Layer 8 of a small transformer language model trained on English Wikipedia (12 layers, counted from 0, width 128).
A neuron adds its activation times its output weights to the MLP's output. To switch it off is to set its activation to zero at one token and run the rest of the model.

Output weights of the MLP neurons that the questions are about. A number n stands for (n - 500) times 0.0021.
n20: 377,507,462,420,502,459,536,456,545,468,511,352,459,547,561,470,560,474,721,462,385,561,461,486,419,447,454,491,561,459,691,468,474,648,608,622,533,331,472,415,576,464,478,374,448,401,430,547,563,500,570,484,452,518,582,400,512,665,461,415,475,456,529,507,600,593,540,468,530,517,368,592,460,579,463,586,509,523,528,519,618,435,491,318,478,479,447,568,518,549,540,449,401,495,576,373,632,634,568,514,537,454,352,604,482,533,582,529,540,546,426,591,401,567,527,530,390,487,379,580,411,447,505,455,569,472,636,372
n44: 429,424,498,534,397,428,553,552,473,410,380,441,441,418,342,575,496,464,656,488,528,509,492,517,490,482,486,547,546,410,522,494,524,547,575,637,558,498,531,578,436,539,444,431,564,392,583,532,504,478,591,558,490,426,467,490,469,571,508,581,500,551,365,554,624,521,550,522,484,539,486,535,391,509,526,467,467,496,479,553,557,584,535,527,468,421,520,472,525,598,403,498,440,449,607,531,481,350,316,521,554,450,613,421,352,550,590,427,380,500,457,465,484,467,467,552,561,436,327,573,506,629,601,529,608,481,678,460
n56: 460,573,617,583,566,541,564,593,396,451,590,598,418,643,582,428,509,479,633,368,523,555,449,641,430,564,509,736,570,483,449,586,618,435,495,542,407,457,613,484,507,521,414,452,442,379,489,450,448,447,500,574,476,641,599,476,434,610,424,555,535,451,452,507,466,423,460,564,480,579,522,589,503,550,470,495,481,436,403,540,571,370,490,500,493,495,500,445,553,473,359,411,315,547,689,528,500,583,577,471,378,540,439,428,298,399,550,488,420,512,458,421,519,276,596,616,483,486,331,611,520,668,410,502,483,543,430,409
n70: 578,618,372,515,484,491,579,477,477,489,321,442,446,404,595,599,328,568,469,504,699,448,569,401,447,522,575,512,591,529,657,512,432,425,517,531,429,510,560,666,324,394,504,508,436,361,498,455,564,529,502,406,458,429,484,502,597,491,448,582,540,486,475,447,535,319,315,524,448,582,572,302,488,557,605,452,630,533,486,444,402,609,527,414,525,627,631,450,534,526,490,462,530,559,556,451,528,443,453,498,590,467,437,537,562,400,339,453,550,571,565,394,539,449,585,600,493,530,588,493,502,595,417,590,542,536,482,493
n82: 436,481,592,611,522,533,637,638,538,560,422,504,494,445,492,521,495,595,625,585,506,608,484,550,451,500,526,444,512,407,608,514,515,502,487,592,349,463,377,445,560,538,601,491,542,408,418,449,454,455,382,517,393,391,546,568,504,490,502,546,520,399,488,502,502,500,474,448,456,398,367,475,537,508,552,498,423,471,452,589,488,474,444,483,555,542,557,427,535,634,413,516,404,502,534,486,413,542,430,516,502,562,535,601,440,555,624,447,454,536,489,404,527,494,521,532,357,507,422,409,506,547,591,616,514,522,528,432
n90: 495,618,457,483,493,345,585,528,590,384,546,593,495,481,533,420,473,439,482,469,391,583,544,484,553,471,520,493,583,587,492,546,583,448,536,345,575,510,464,541,538,493,568,535,575,494,545,388,678,505,455,489,436,419,539,469,442,546,588,488,440,361,502,298,324,444,515,656,431,618,503,563,437,540,511,614,557,537,564,465,486,720,505,534,489,383,539,474,591,427,355,425,516,336,458,567,530,495,611,472,560,487,598,624,498,482,538,399,662,432,465,409,419,459,580,393,489,447,509,400,580,502,507,368,376,454,578,566
n102: 391,495,515,516,573,391,559,580,439,534,527,515,492,533,366,519,511,392,403,551,599,410,602,456,516,485,587,517,556,483,514,551,571,606,516,495,505,404,713,367,513,450,500,503,340,482,525,470,392,366,584,407,565,450,438,587,393,461,571,548,439,336,460,457,551,338,479,550,529,199,468,631,500,628,456,516,417,427,448,517,549,449,517,464,439,692,494,390,660,463,605,461,385,493,526,577,455,530,436,400,570,561,505,651,502,423,607,389,416,639,537,513,405,533,562,529,521,567,491,621,485,556,490,528,565,554,657,516
n124: 511,534,462,660,609,495,514,458,687,617,697,480,402,465,568,369,438,474,428,535,521,573,500,480,554,446,484,470,562,401,434,493,516,435,349,485,488,523,505,443,537,325,434,513,440,567,618,546,521,357,510,432,551,472,297,509,490,552,574,582,584,490,498,571,554,502,387,486,390,538,416,553,570,605,396,468,416,532,550,468,544,429,563,534,576,475,509,480,396,467,445,644,628,497,488,330,511,425,482,539,515,491,612,464,519,441,279,659,500,481,590,467,639,329,461,513,490,328,505,447,485,671,634,560,600,367,559,491
n129: 383,479,614,376,623,594,470,500,498,485,595,452,426,536,431,467,447,421,463,393,578,457,509,487,473,585,488,576,509,570,546,445,339,610,506,435,467,457,573,528,560,451,444,514,449,455,409,448,426,466,429,537,539,416,455,570,454,548,485,541,440,526,498,609,556,403,452,408,506,582,444,504,538,333,556,518,506,522,373,507,511,557,563,615,498,542,524,516,448,449,518,599,410,625,513,437,492,484,413,620,301,620,493,390,545,498,574,536,464,437,587,495,511,475,420,622,464,401,668,576,640,585,502,438,461,560,670,638
n138: 635,445,442,510,579,531,385,514,437,488,531,525,535,494,519,531,524,486,496,490,519,498,514,537,463,562,551,557,520,410,772,600,504,463,506,473,529,430,532,460,31,566,488,468,464,519,452,402,528,481,437,579,506,533,474,446,405,514,521,461,365,554,407,506,502,500,439,570,500,470,500,486,457,584,463,540,716,545,527,477,477,481,600,381,526,379,525,361,455,399,534,523,585,515,500,516,456,460,582,494,518,516,380,487,486,553,574,442,548,547,604,560,500,545,500,458,628,487,478,541,477,518,506,508,379,452,561,587
n146: 558,417,525,452,556,664,389,742,529,398,654,495,580,528,338,375,555,456,558,306,421,423,536,446,530,635,604,562,505,419,429,512,420,574,394,580,551,490,518,561,604,517,609,396,562,461,464,508,337,624,512,486,464,583,488,554,564,456,480,460,512,564,543,420,512,579,457,580,493,503,505,603,433,615,470,575,478,583,480,532,444,373,442,559,458,648,403,485,493,445,490,663,351,445,568,412,591,468,498,485,556,402,487,602,519,575,281,368,540,486,398,406,636,546,572,524,593,466,360,456,505,541,469,469,386,430,463,437
n153: 587,649,442,434,354,439,464,540,594,462,518,573,488,563,493,403,527,538,518,529,649,557,577,498,540,400,551,640,540,485,519,333,447,467,407,536,587,447,548,504,548,518,469,633,417,371,528,389,507,524,517,351,437,651,440,480,559,435,349,470,524,361,505,449,461,422,630,533,578,493,425,475,419,545,405,609,550,544,388,382,467,477,664,510,285,569,604,522,495,655,526,488,475,357,419,560,485,625,467,432,486,644,519,522,505,450,481,554,502,551,450,447,454,471,488,691,491,629,361,487,568,561,532,384,542,521,533,451
n247: 632,442,614,405,509,494,553,544,510,591,528,521,428,559,404,403,500,491,585,359,488,446,541,472,590,613,545,479,464,551,596,514,472,563,586,334,572,424,517,489,446,449,435,573,543,449,559,493,413,441,472,444,466,599,507,666,579,566,431,463,546,631,603,298,722,373,518,397,489,593,452,426,494,453,513,534,549,484,495,454,458,511,441,333,425,542,310,620,439,526,526,442,381,477,589,604,421,399,631,369,553,469,595,454,536,401,467,549,488,555,567,441,475,557,529,453,616,422,578,463,612,445,591,464,493,454,503,430
n258: 527,442,464,433,442,447,363,525,435,658,476,438,645,695,477,540,444,511,555,639,426,584,776,359,469,502,539,596,541,484,396,537,433,355,306,493,406,434,485,462,683,580,496,450,451,350,402,498,401,614,554,518,495,542,550,504,531,509,502,370,479,491,534,552,523,421,435,455,528,555,513,448,608,490,383,519,516,372,460,509,440,592,477,556,513,428,492,561,536,500,418,472,606,379,480,522,562,427,458,617,532,551,524,510,498,518,477,538,589,596,512,500,560,569,556,564,567,546,413,435,575,525,353,460,377,480,482,590
n266: 456,441,632,458,596,419,590,557,495,520,504,605,630,570,504,555,573,456,498,541,482,550,532,468,421,589,319,595,608,424,574,521,516,566,541,448,544,502,584,429,447,446,595,556,554,578,490,520,426,500,433,592,428,526,502,535,540,462,491,554,483,344,421,603,458,607,423,438,559,575,439,637,321,507,504,472,463,483,363,532,532,472,561,480,500,474,388,428,490,662,544,500,544,580,523,439,510,489,470,375,492,498,376,603,458,496,392,486,563,502,386,348,562,591,354,429,527,563,428,420,502,587,507,500,447,427,421,577
n268: 607,469,470,518,504,486,605,487,591,300,518,548,520,468,400,598,615,637,466,468,441,459,460,557,602,465,490,479,529,539,444,559,494,449,440,592,422,524,566,586,145,576,496,553,404,429,465,655,613,391,630,592,494,550,490,510,528,519,551,555,527,494,547,496,436,477,550,551,463,515,454,471,420,471,528,535,521,471,466,379,515,427,411,467,385,538,352,491,551,489,410,534,486,462,429,603,525,453,406,462,475,502,561,551,535,470,526,613,596,536,349,515,572,441,428,493,463,448,528,453,419,479,544,565,454,632,642,554

Each question names a token from some text and the token that comes next. It shows the activations a of the neurons there, in the order above. A number n stands for (n - 500) times 0.1.

Then comes g, the gradient of the next token's log-probability with respect to the MLP's output, scaled to length 1. A neuron's effect is roughly proportional to its activation times (output weights . g). A number n stands for (n - 500) times 0.00087.

"a", then " USA"
a: 495,534,498,502,667,504,500,496,511,499,499,501,499,489,429,497
g: 508,477,401,574,669,623,415,373,403,631,737,389,425,534,463,462,552,671,607,415,584,534,508,408,448,435,563,501,403,317,437,689,394,582,501,413,752,489,467,434,639,529,398,550,458,589,403,587,333,508,332,579,390,365,516,438,641,447,534,648,265,395,437,454,476,554,476,559,573,482,472,368,544,428,551,483,251,400,644,608,504,443,505,508,453,607,613,365,499,422,546,647,452,575,658,489,395,452,427,546,490,648,386,529,475,438,680,358,609,507,597,478,701,529,355,374,442,463,256,469,616,662,539,559,552,631,547,514
Which neuron, switched off, lowers the next token's probability most? n82

" Association", then " ("
a: 493,493,503,501,500,501,503,499,502,487,499,500,498,563,501,436
g: 493,633,588,405,405,416,416,540,548,668,519,526,482,472,470,494,554,562,500,606,540,398,739,385,456,218,553,388,458,392,682,544,381,445,669,286,554,428,493,413,601,577,466,408,453,332,383,574,519,288,533,400,611,471,666,346,329,569,403,405,374,502,318,368,520,565,537,556,552,614,552,504,571,587,431,519,561,320,631,527,371,570,589,472,523,508,387,681,504,413,399,423,518,540,377,656,370,403,551,363,532,530,657,740,514,367,496,510,515,420,474,601,522,620,617,762,563,521,614,510,492,445,453,605,571,459,492,620
Which neuron, switched off, lowers the next token's probability most? n258

" that", then " was"
a: 511,494,505,434,500,516,507,500,497,309,509,507,132,498,501,480
g: 455,471,381,707,381,312,413,457,364,441,554,545,432,440,601,590,515,615,482,675,633,502,523,679,452,394,339,492,571,704,642,446,519,590,448,454,364,542,492,391,611,366,681,594,506,324,508,402,594,496,547,478,604,449,314,645,505,425,711,439,409,520,438,611,507,335,543,667,417,487,567,424,544,612,675,358,649,557,424,584,437,316,626,500,598,701,530,564,503,620,392,413,370,445,613,433,507,277,502,272,465,449,375,504,591,518,507,557,491,507,384,498,388,371,382,567,611,516,417,532,638,476,476,406,657,519,511,535
Which two neurons, each switched off alone, lower its probability most, in order? n247, n138

" sc", then "atter"
a: 388,500,500,499,500,490,500,505,500,554,498,498,521,507,504,499
g: 609,591,334,676,532,482,443,299,562,538,487,465,633,451,665,348,409,464,398,540,515,423,479,556,507,298,470,439,568,374,527,639,495,574,651,543,597,517,438,426,426,651,517,471,416,611,519,616,610,581,463,497,412,613,722,511,390,465,407,677,327,375,619,455,455,412,678,487,400,595,375,522,648,412,445,659,434,460,444,556,608,552,551,473,586,635,411,707,442,647,627,472,412,527,517,645,568,388,305,374,470,514,457,565,478,428,720,499,459,535,317,495,645,435,183,573,399,513,528,406,505,592,358,407,412,490,455,420
Which neuron, switched off, raises the next token's probability most? n20

" |", then " "
a: 500,529,504,506,500,497,501,500,499,491,490,499,461,498,499,534
g: 484,475,546,513,536,599,589,591,397,505,581,447,499,572,409,328,357,489,601,532,689,536,420,623,564,386,561,582,418,624,300,500,593,456,315,472,378,728,380,377,529,665,725,353,630,565,446,526,681,540,478,522,564,552,426,363,478,128,546,405,437,571,340,465,465,556,389,671,481,589,391,560,603,609,369,524,475,643,535,606,569,322,561,427,489,504,525,441,489,588,453,482,663,298,372,578,432,483,510,408,482,377,461,586,496,430,628,433,583,500,406,392,780,466,521,408,558,522,486,427,397,535,679,540,488,498,472,502
Which neuron, switched off, lowers the next token's probability most? n247

"un", then "off"
a: 501,584,500,500,494,445,497,501,507,448,504,499,500,218,290,491
g: 645,205,500,649,582,453,478,514,417,522,587,614,598,434,673,603,565,467,569,562,446,271,470,472,487,358,558,581,444,505,635,565,452,387,705,397,534,597,432,604,511,312,512,432,369,387,396,606,477,593,467,508,325,430,516,537,475,404,550,621,423,540,400,475,561,503,372,542,522,291,482,566,450,632,505,305,655,585,528,536,674,364,643,373,359,732,440,382,677,537,410,433,450,533,433,579,445,522,415,467,528,572,482,599,494,522,604,590,589,485,465,395,600,424,492,205,739,451,579,651,491,442,561,584,445,431,383,493
Which neuron, switched off, lowers the next token's probability most? n258

"uc", then "le"
a: 555,514,734,469,508,507,671,503,502,496,498,500,500,428,492,505
g: 345,412,466,559,306,641,556,480,466,443,747,397,417,551,568,735,462,523,666,497,594,464,667,452,690,350,571,636,345,381,446,401,457,527,525,403,620,492,469,624,575,399,392,530,545,412,522,372,623,418,655,644,565,470,510,607,513,452,675,615,371,571,512,384,504,595,494,474,398,320,519,283,537,410,487,524,319,584,488,689,408,411,461,706,431,523,505,532,542,339,320,585,470,460,502,372,533,488,662,526,504,474,566,365,616,564,574,451,442,352,283,519,528,517,487,346,645,454,524,651,480,355,539,662,483,532,468,536
Which neuron, switched off, lowers the next token's probability most? n70

" Franc", then "isco"
a: 496,499,500,502,584,468,487,337,361,488,367,501,486,496,505,502
g: 503,651,483,516,337,488,423,334,565,683,617,307,442,482,340,464,462,544,313,506,463,405,356,462,432,601,648,515,515,429,472,428,566,385,567,520,602,516,529,531,473,527,601,466,387,621,485,532,409,548,501,606,538,425,557,458,380,638,372,530,592,661,373,630,541,530,492,290,478,374,482,575,528,480,644,490,525,576,689,794,527,613,481,389,459,569,424,421,530,506,494,544,425,535,568,463,364,453,575,757,486,497,428,352,714,244,407,606,379,471,760,534,481,469,269,503,430,505,619,405,428,406,625,574,469,418,576,655
Which neuron, switched off, lowers the next token's probability most? n146

"a", then "ola"
a: 502,487,509,505,604,503,510,502,340,482,499,502,499,502,511,498
g: 551,555,485,616,597,488,606,603,445,547,589,435,599,546,492,501,569,510,501,379,331,399,506,329,295,275,513,650,482,492,418,366,538,581,410,609,660,242,382,520,369,563,506,454,611,495,659,421,622,545,437,545,644,443,376,601,466,578,492,491,468,694,295,422,539,584,612,599,479,529,500,387,403,453,499,439,524,361,629,723,375,750,552,462,432,588,335,484,541,585,568,669,589,479,502,524,565,548,692,593,634,518,252,325,553,546,420,541,577,407,371,522,454,386,543,367,464,481,584,450,356,637,413,561,437,404,421,473
Which neuron, switched off, lowers the next token's probability most? n129

" stand", then "ard"
a: 500,503,502,502,501,504,496,498,496,475,503,482,501,549,504,595
g: 356,371,564,673,602,406,552,652,383,576,493,432,513,594,590,489,604,560,512,548,392,418,623,556,549,609,453,440,409,547,476,688,527,271,482,500,560,469,376,660,323,420,527,469,458,337,625,507,480,647,575,383,562,436,770,449,519,414,453,616,428,476,615,433,370,673,499,550,616,351,515,565,615,717,470,436,384,562,430,547,348,432,235,552,316,524,392,699,394,634,453,448,321,376,672,429,571,486,510,605,434,537,446,589,401,555,506,589,283,410,552,540,442,560,485,585,485,515,381,494,416,534,600,428,487,432,691,529
Which two neurons, each switched off alone, lower its probability most, in order? n268, n258

"m", then "and"
a: 498,495,293,502,494,496,502,495,504,496,500,519,500,524,499,492
g: 559,427,460,380,607,461,643,523,562,729,465,663,382,804,438,618,509,479,430,595,576,557,560,624,477,523,406,377,365,550,620,377,532,544,429,448,548,565,449,522,502,565,444,575,513,401,436,629,407,532,598,424,367,414,573,553,606,483,536,534,424,567,696,480,500,425,649,420,370,294,615,253,416,497,480,512,612,495,474,433,473,423,432,525,390,617,512,393,491,645,535,643,326,398,370,430,451,547,376,598,561,441,401,659,625,422,536,547,539,682,352,400,627,544,337,267,545,414,467,593,393,313,647,553,466,420,481,709
Which neuron, switched off, lowers the next token's probability most? n56

" an", then " as"
a: 501,494,503,500,506,608,501,581,501,485,368,491,499,499,480,490
g: 643,316,406,391,572,500,464,661,473,475,405,478,628,502,711,583,562,569,481,476,428,503,723,593,299,635,536,376,347,513,438,476,314,558,451,591,431,508,513,616,529,554,655,556,334,480,466,490,302,434,533,471,429,489,385,608,732,519,543,522,483,426,514,634,395,626,483,541,329,586,387,596,531,577,538,619,548,606,273,538,517,532,209,555,365,444,573,451,483,584,380,507,501,585,314,365,584,439,503,463,466,605,595,435,406,638,427,633,549,682,482,466,342,297,438,462,510,648,602,479,527,680,418,596,379,543,441,495
Which neuron, switched off, raises the next token's probability most? n146

"ially", then " white"
a: 499,501,502,500,501,530,511,499,500,160,501,498,492,499,500,500
g: 432,375,644,611,556,385,539,491,437,605,526,468,551,603,452,601,426,577,731,624,319,501,473,399,478,555,454,542,438,647,482,472,501,606,510,505,609,503,466,357,567,417,670,627,539,461,714,369,503,284,521,378,567,550,670,494,402,544,518,372,583,747,430,566,385,634,478,490,569,520,680,498,551,532,295,513,518,424,471,393,403,362,402,520,645,496,354,439,281,336,590,446,442,544,491,428,404,439,671,591,482,294,409,408,565,368,626,553,393,408,554,431,594,579,483,527,591,457,614,387,407,442,775,530,572,460,590,325
Which neuron, switched off, lowers the next token's probability most? n138

"unning", then " the"
a: 499,496,501,475,497,504,501,504,498,487,492,258,499,492,502,452
g: 534,497,629,478,584,426,462,548,974,422,568,554,564,651,326,401,448,453,313,532,546,689,458,445,487,410,457,448,472,491,412,673,574,466,555,580,485,577,350,541,649,340,451,609,704,372,545,505,674,521,590,726,474,450,560,478,483,561,424,620,519,722,487,740,676,383,464,405,355,477,516,594,425,522,466,390,485,555,416,450,378,552,465,614,468,425,303,383,336,439,449,430,373,533,460,383,371,415,491,444,578,471,547,627,509,445,471,533,497,527,500,638,524,425,319,541,413,587,428,504,421,593,456,599,485,452,455,485
Which neuron, switched off, lowers the next token's probability most? n153

" Ju", then "an"
a: 500,500,500,503,508,507,507,477,518,489,505,490,500,503,486,503
g: 339,498,642,444,512,511,417,498,513,412,560,555,526,620,451,568,768,432,595,486,536,479,636,371,422,456,522,342,460,390,484,432,440,573,570,299,490,336,432,511,504,411,453,496,413,468,410,453,606,636,540,376,605,483,301,490,355,352,684,393,508,429,414,615,549,271,440,350,427,377,624,466,388,341,321,533,498,579,617,568,592,417,526,783,596,561,468,432,350,457,658,681,376,495,509,412,461,492,486,562,491,681,477,486,554,524,614,499,574,432,664,412,555,620,718,554,669,706,630,442,549,436,515,661,497,456,490,501
Which neuron, switched off, lowers the next token's probability most? n129

"The", then " U"
a: 493,496,503,503,499,529,500,497,499,506,504,496,527,502,495,187
g: 402,538,464,438,564,557,398,451,513,512,599,558,435,476,286,450,530,383,507,383,506,533,295,558,623,610,547,551,540,362,515,603,570,422,698,414,534,660,308,524,638,518,456,398,521,551,482,522,354,552,569,668,472,381,477,526,370,643,454,429,494,466,407,614,512,477,483,291,482,401,434,455,428,269,519,689,486,645,694,542,259,692,425,639,570,588,474,584,463,430,442,598,593,467,428,383,627,295,508,562,433,669,486,508,443,551,470,405,309,664,472,513,503,722,375,534,480,405,487,701,382,478,446,560,718,532,626,517
Which neuron, switched off, lowers the next token's probability most? n268

"on", then " after"
a: 497,442,507,501,498,499,508,495,351,529,498,489,500,546,500,501
g: 465,713,594,632,466,471,732,490,622,512,496,500,473,565,503,703,475,463,639,396,350,444,595,556,443,593,617,678,470,400,635,347,421,640,493,609,352,463,437,203,591,498,429,572,611,507,523,532,348,477,587,539,424,422,388,506,549,480,536,327,453,428,492,552,279,595,456,535,621,592,397,413,424,592,596,484,623,499,574,500,565,502,464,414,588,496,476,518,438,546,451,438,516,510,472,564,464,607,758,260,503,499,494,454,411,512,692,446,450,605,429,279,608,649,414,300,588,579,524,535,390,407,613,291,322,445,525,380
Which neuron, switched off, lowers the next token's probability most? n129

"ub", then "a"
a: 500,500,504,503,510,503,498,479,505,493,504,496,499,544,501,609
g: 464,290,501,636,633,474,506,395,609,585,573,542,280,337,424,318,468,625,548,574,609,543,466,443,462,354,513,640,536,627,452,383,495,560,338,504,505,658,526,386,634,644,430,438,474,390,626,707,608,382,490,606,461,499,460,485,544,698,276,386,452,456,447,457,493,398,538,437,621,467,516,457,503,652,648,481,625,464,527,515,510,638,620,474,466,488,366,414,468,429,421,570,430,333,647,319,735,556,414,621,600,478,398,595,500,414,453,587,569,563,564,556,677,463,435,573,435,630,467,385,421,195,513,542,331,506,442,613
Which neuron, switched off, lowers the next token's probability most? n268

"ri", then "ana"
a: 499,509,502,513,522,513,554,507,505,498,499,501,494,625,502,555
g: 402,377,666,491,557,400,567,333,621,454,504,337,539,580,468,471,628,478,533,450,578,710,434,476,533,432,660,477,421,449,507,590,329,709,526,436,407,351,604,349,455,518,462,501,501,666,454,657,492,527,431,431,528,492,291,503,338,526,740,511,390,440,360,460,455,412,536,430,322,681,504,535,469,501,448,376,512,360,674,505,574,481,317,468,359,592,389,540,715,646,472,426,426,393,579,609,374,371,568,545,642,462,389,462,541,586,585,611,395,545,696,463,370,483,643,552,561,557,610,322,530,415,642,504,609,501,566,688
Which two neurons, each switched off alone, lower its probability most, in order? n102, n268

"on", then " Le"
a: 496,499,507,503,497,651,504,500,444,420,486,490,504,488,486,504
g: 415,549,496,436,622,521,426,404,400,764,517,502,495,600,431,609,618,749,552,630,464,521,545,479,389,414,411,369,538,409,588,430,565,358,554,523,478,613,329,546,678,524,511,586,764,493,723,574,579,348,504,780,628,244,413,638,491,594,435,618,453,593,516,474,657,426,335,297,340,575,500,465,460,357,471,473,575,453,539,419,473,536,626,511,551,496,321,572,406,447,502,464,436,438,428,388,292,439,613,700,395,538,398,416,447,517,394,515,450,516,528,535,564,609,469,548,557,452,334,536,431,479,562,358,527,540,564,418
Which neuron, switched off, raises the next token's probability most? n90

" a", then " track"
a: 497,501,501,505,499,535,502,520,503,545,508,496,493,500,505,152
g: 608,642,308,524,582,547,396,517,360,497,496,405,349,529,407,621,660,487,477,430,509,546,625,591,423,334,559,494,317,607,483,511,631,625,327,648,423,294,601,593,518,375,557,575,439,425,592,550,537,408,576,483,639,439,530,600,571,440,469,484,427,493,484,404,754,475,387,540,382,592,366,491,467,424,414,376,522,455,327,336,529,631,559,508,546,645,598,503,635,431,436,613,682,599,645,465,494,604,236,446,489,636,500,405,710,425,491,662,444,431,611,339,639,447,469,456,382,435,626,618,468,524,401,616,344,471,358,488
Which neuron, switched off, raises the next token's probability most? n268

" very", then " short"
a: 498,499,500,505,495,822,503,486,462,335,461,487,506,462,499,440
g: 472,553,649,456,436,402,423,554,200,585,530,606,501,502,513,595,514,375,487,535,404,623,464,540,495,495,558,381,496,446,623,600,554,582,500,592,505,556,433,324,496,579,608,408,680,423,467,533,554,477,335,442,485,638,422,354,488,374,543,413,470,550,420,602,519,627,455,520,531,619,423,575,523,521,652,494,585,457,428,509,573,389,636,333,592,427,503,558,490,599,655,396,443,445,269,561,596,536,762,448,494,342,453,236,400,395,633,312,559,455,455,542,339,509,470,453,722,292,444,436,622,493,631,352,678,532,746,539
Which neuron, switched off, lowers the next token's probability most? n90

"c", then "ial"
a: 541,516,499,499,490,501,562,503,502,503,501,506,604,494,500,470
g: 442,593,369,523,447,510,536,351,371,463,520,529,499,521,582,575,442,641,557,683,395,605,457,402,346,503,474,455,604,530,507,552,444,486,441,724,843,424,602,475,634,562,559,333,497,500,492,447,529,394,559,475,357,606,523,379,375,533,631,544,653,484,498,674,593,678,506,361,392,600,391,533,458,440,453,604,417,565,601,517,365,616,486,547,524,412,430,434,533,346,428,427,410,285,516,511,545,667,622,296,631,413,474,430,477,677,436,389,630,646,545,370,493,495,620,547,357,456,400,490,481,732,485,361,431,261,477,623
Which neuron, switched off, lowers the next token's probability most? n20

" mat", then "ure"
a: 501,503,500,506,503,502,519,496,510,633,498,504,500,502,495,574
g: 516,458,511,725,599,644,407,614,530,444,498,468,416,393,676,655,542,678,387,529,404,497,441,522,580,553,438,551,617,523,561,644,491,386,527,672,446,440,611,550,559,615,349,211,518,786,458,578,506,344,389,475,545,450,472,485,466,473,532,509,502,256,512,535,276,304,486,458,491,519,692,344,576,559,482,535,413,339,417,547,463,505,522,581,418,485,556,402,437,385,586,631,704,563,588,440,497,518,532,458,644,596,469,487,601,350,540,295,457,510,310,214,535,558,393,531,594,423,652,480,407,555,517,553,482,548,445,474
Which two neurons, each switched off alone, lower its probability most, in order? n138, n268

"n", then " |"
a: 501,574,510,500,590,496,500,497,512,497,499,497,499,494,516,494
g: 509,535,313,513,578,403,514,453,392,728,371,568,558,351,576,632,442,522,451,505,595,592,352,537,671,522,686,542,455,456,519,375,562,456,555,397,352,423,544,422,513,556,633,508,840,455,484,487,546,528,608,709,517,167,509,489,436,394,369,451,441,569,590,654,560,191,624,692,333,609,461,351,505,521,454,531,691,547,340,422,586,475,525,382,466,572,495,545,485,459,362,529,479,461,541,415,508,534,675,584,486,438,537,578,477,340,509,566,435,336,414,502,461,452,512,484,577,505,369,567,491,372,609,554,552,641,443,505
Which neuron, switched off, lowers the next token's probability most? n82

" last", then " being"
a: 500,500,504,504,496,574,510,499,503,453,501,514,497,500,520,333
g: 493,455,577,513,438,503,572,503,635,484,506,568,549,592,633,405,531,509,530,625,476,444,400,473,226,305,460,500,519,638,338,474,608,477,531,513,302,489,366,586,489,501,471,486,403,644,588,282,379,464,619,404,275,505,358,647,489,539,432,658,569,566,501,643,558,667,502,623,641,527,553,346,626,504,396,636,402,622,330,439,572,535,547,483,467,467,386,607,561,583,560,542,491,553,545,671,342,319,323,524,548,483,339,522,427,629,594,445,627,591,428,538,598,506,350,630,305,562,506,330,589,494,330,675,497,532,520,301
Which neuron, switched off, lowers the next token's probability most? n138

" ", then "3"
a: 499,501,500,502,506,514,497,382,482,500,499,499,468,492,517,492
g: 539,196,553,480,263,498,447,439,452,472,571,403,535,434,379,541,701,409,518,642,418,658,393,657,610,564,460,456,419,389,540,493,528,670,413,445,600,382,487,566,482,443,521,660,622,483,445,518,433,553,554,510,445,577,548,622,499,553,484,558,411,337,490,454,435,443,586,544,562,586,415,539,509,333,459,568,374,573,510,570,424,598,443,493,591,387,496,374,345,580,423,280,481,396,475,768,307,482,392,479,545,594,687,463,590,619,515,506,480,311,431,460,390,717,350,485,617,570,545,645,602,652,362,495,406,545,632,746
Which neuron, switched off, lowers the next token's probability most? n124

".", then " Am"
a: 562,500,503,505,504,499,504,507,497,494,475,502,487,502,499,542
g: 411,664,711,365,503,660,556,422,459,506,481,420,688,472,475,465,385,396,547,499,409,407,399,652,529,581,523,666,464,486,476,533,272,523,338,477,507,612,487,548,553,494,517,530,730,427,548,460,261,721,444,470,344,474,509,454,457,654,516,591,479,562,678,475,531,490,449,521,434,334,641,327,436,425,481,475,679,583,536,539,404,440,498,641,460,314,575,623,527,496,569,422,407,477,430,716,366,688,511,543,518,478,568,475,292,719,323,530,398,498,655,492,538,468,374,402,433,425,474,611,400,541,451,338,667,493,640,489
Which neuron, switched off, raises the next token's probability most? n268

" disc", then "uss"
a: 491,520,675,504,500,510,505,374,500,521,499,422,501,481,502,497
g: 658,399,543,316,530,462,498,559,471,504,398,425,468,353,507,798,700,508,581,451,585,571,482,692,598,583,548,243,656,666,577,452,505,439,668,603,284,451,490,524,325,680,588,501,391,609,481,535,503,457,594,571,477,551,473,425,468,558,559,565,584,487,493,480,342,458,469,454,404,404,658,355,470,412,556,401,407,520,483,528,485,278,432,447,687,624,496,752,444,509,533,488,470,520,609,704,341,568,541,532,562,502,378,419,519,352,492,705,428,371,484,452,410,496,378,454,281,410,494,378,500,659,419,564,489,461,534,532
Which neuron, switched off, lowers the next token's probability most? n124

" (", then "c"
a: 495,248,502,520,499,496,505,492,500,415,502,495,497,498,485,494
g: 486,741,553,523,316,514,503,604,518,489,667,592,516,631,553,584,476,486,428,381,476,359,682,381,472,553,634,508,415,527,358,346,540,590,599,290,365,559,378,566,492,409,638,568,373,518,342,490,455,559,498,541,695,512,512,546,412,551,477,721,598,509,613,426,561,298,477,585,474,433,477,581,375,446,681,510,607,662,530,442,541,608,618,406,769,401,488,556,500,296,453,679,484,563,452,487,505,522,612,631,505,540,430,368,415,507,530,582,382,431,485,559,414,501,573,511,172,394,291,515,460,507,429,534,441,449,340,411
Which neuron, switched off, lowers the next token's probability most? n44

" ", then "2"
a: 497,500,507,496,503,502,505,494,429,511,502,499,487,500,614,504
g: 678,449,613,506,391,423,651,403,510,637,534,563,582,399,282,596,514,370,374,558,401,383,347,545,445,476,669,569,261,320,348,519,335,421,501,491,436,575,495,475,493,513,372,443,501,650,552,652,511,567,328,615,508,308,720,551,498,340,596,534,466,504,569,494,583,652,584,440,524,446,546,569,465,583,496,371,445,394,486,543,568,495,327,454,448,463,362,444,565,589,470,390,381,640,487,530,500,373,465,441,527,615,503,428,588,454,329,386,612,743,402,561,595,586,487,520,610,669,476,669,494,511,372,428,666,548,644,726
Which neuron, switched off, lowers the next token's probability most? n266

" de", then " la"
a: 494,494,493,491,517,506,511,500,509,421,500,499,556,499,24,497
g: 531,563,617,465,219,539,596,345,493,595,479,508,339,551,474,585,432,513,433,474,481,542,566,488,666,624,452,671,587,606,501,438,369,444,440,496,299,369,558,618,285,465,382,489,347,617,483,477,589,622,536,336,432,779,388,573,397,537,516,583,395,572,688,304,446,393,652,581,639,405,440,502,524,537,513,447,492,480,561,498,545,644,513,539,500,326,485,637,557,569,420,437,584,473,534,644,502,480,425,436,446,520,502,464,430,353,420,566,475,331,515,478,382,272,660,490,644,728,524,545,752,478,528,474,466,334,473,633
Which neuron, switched off, lowers the next token's probability most? n266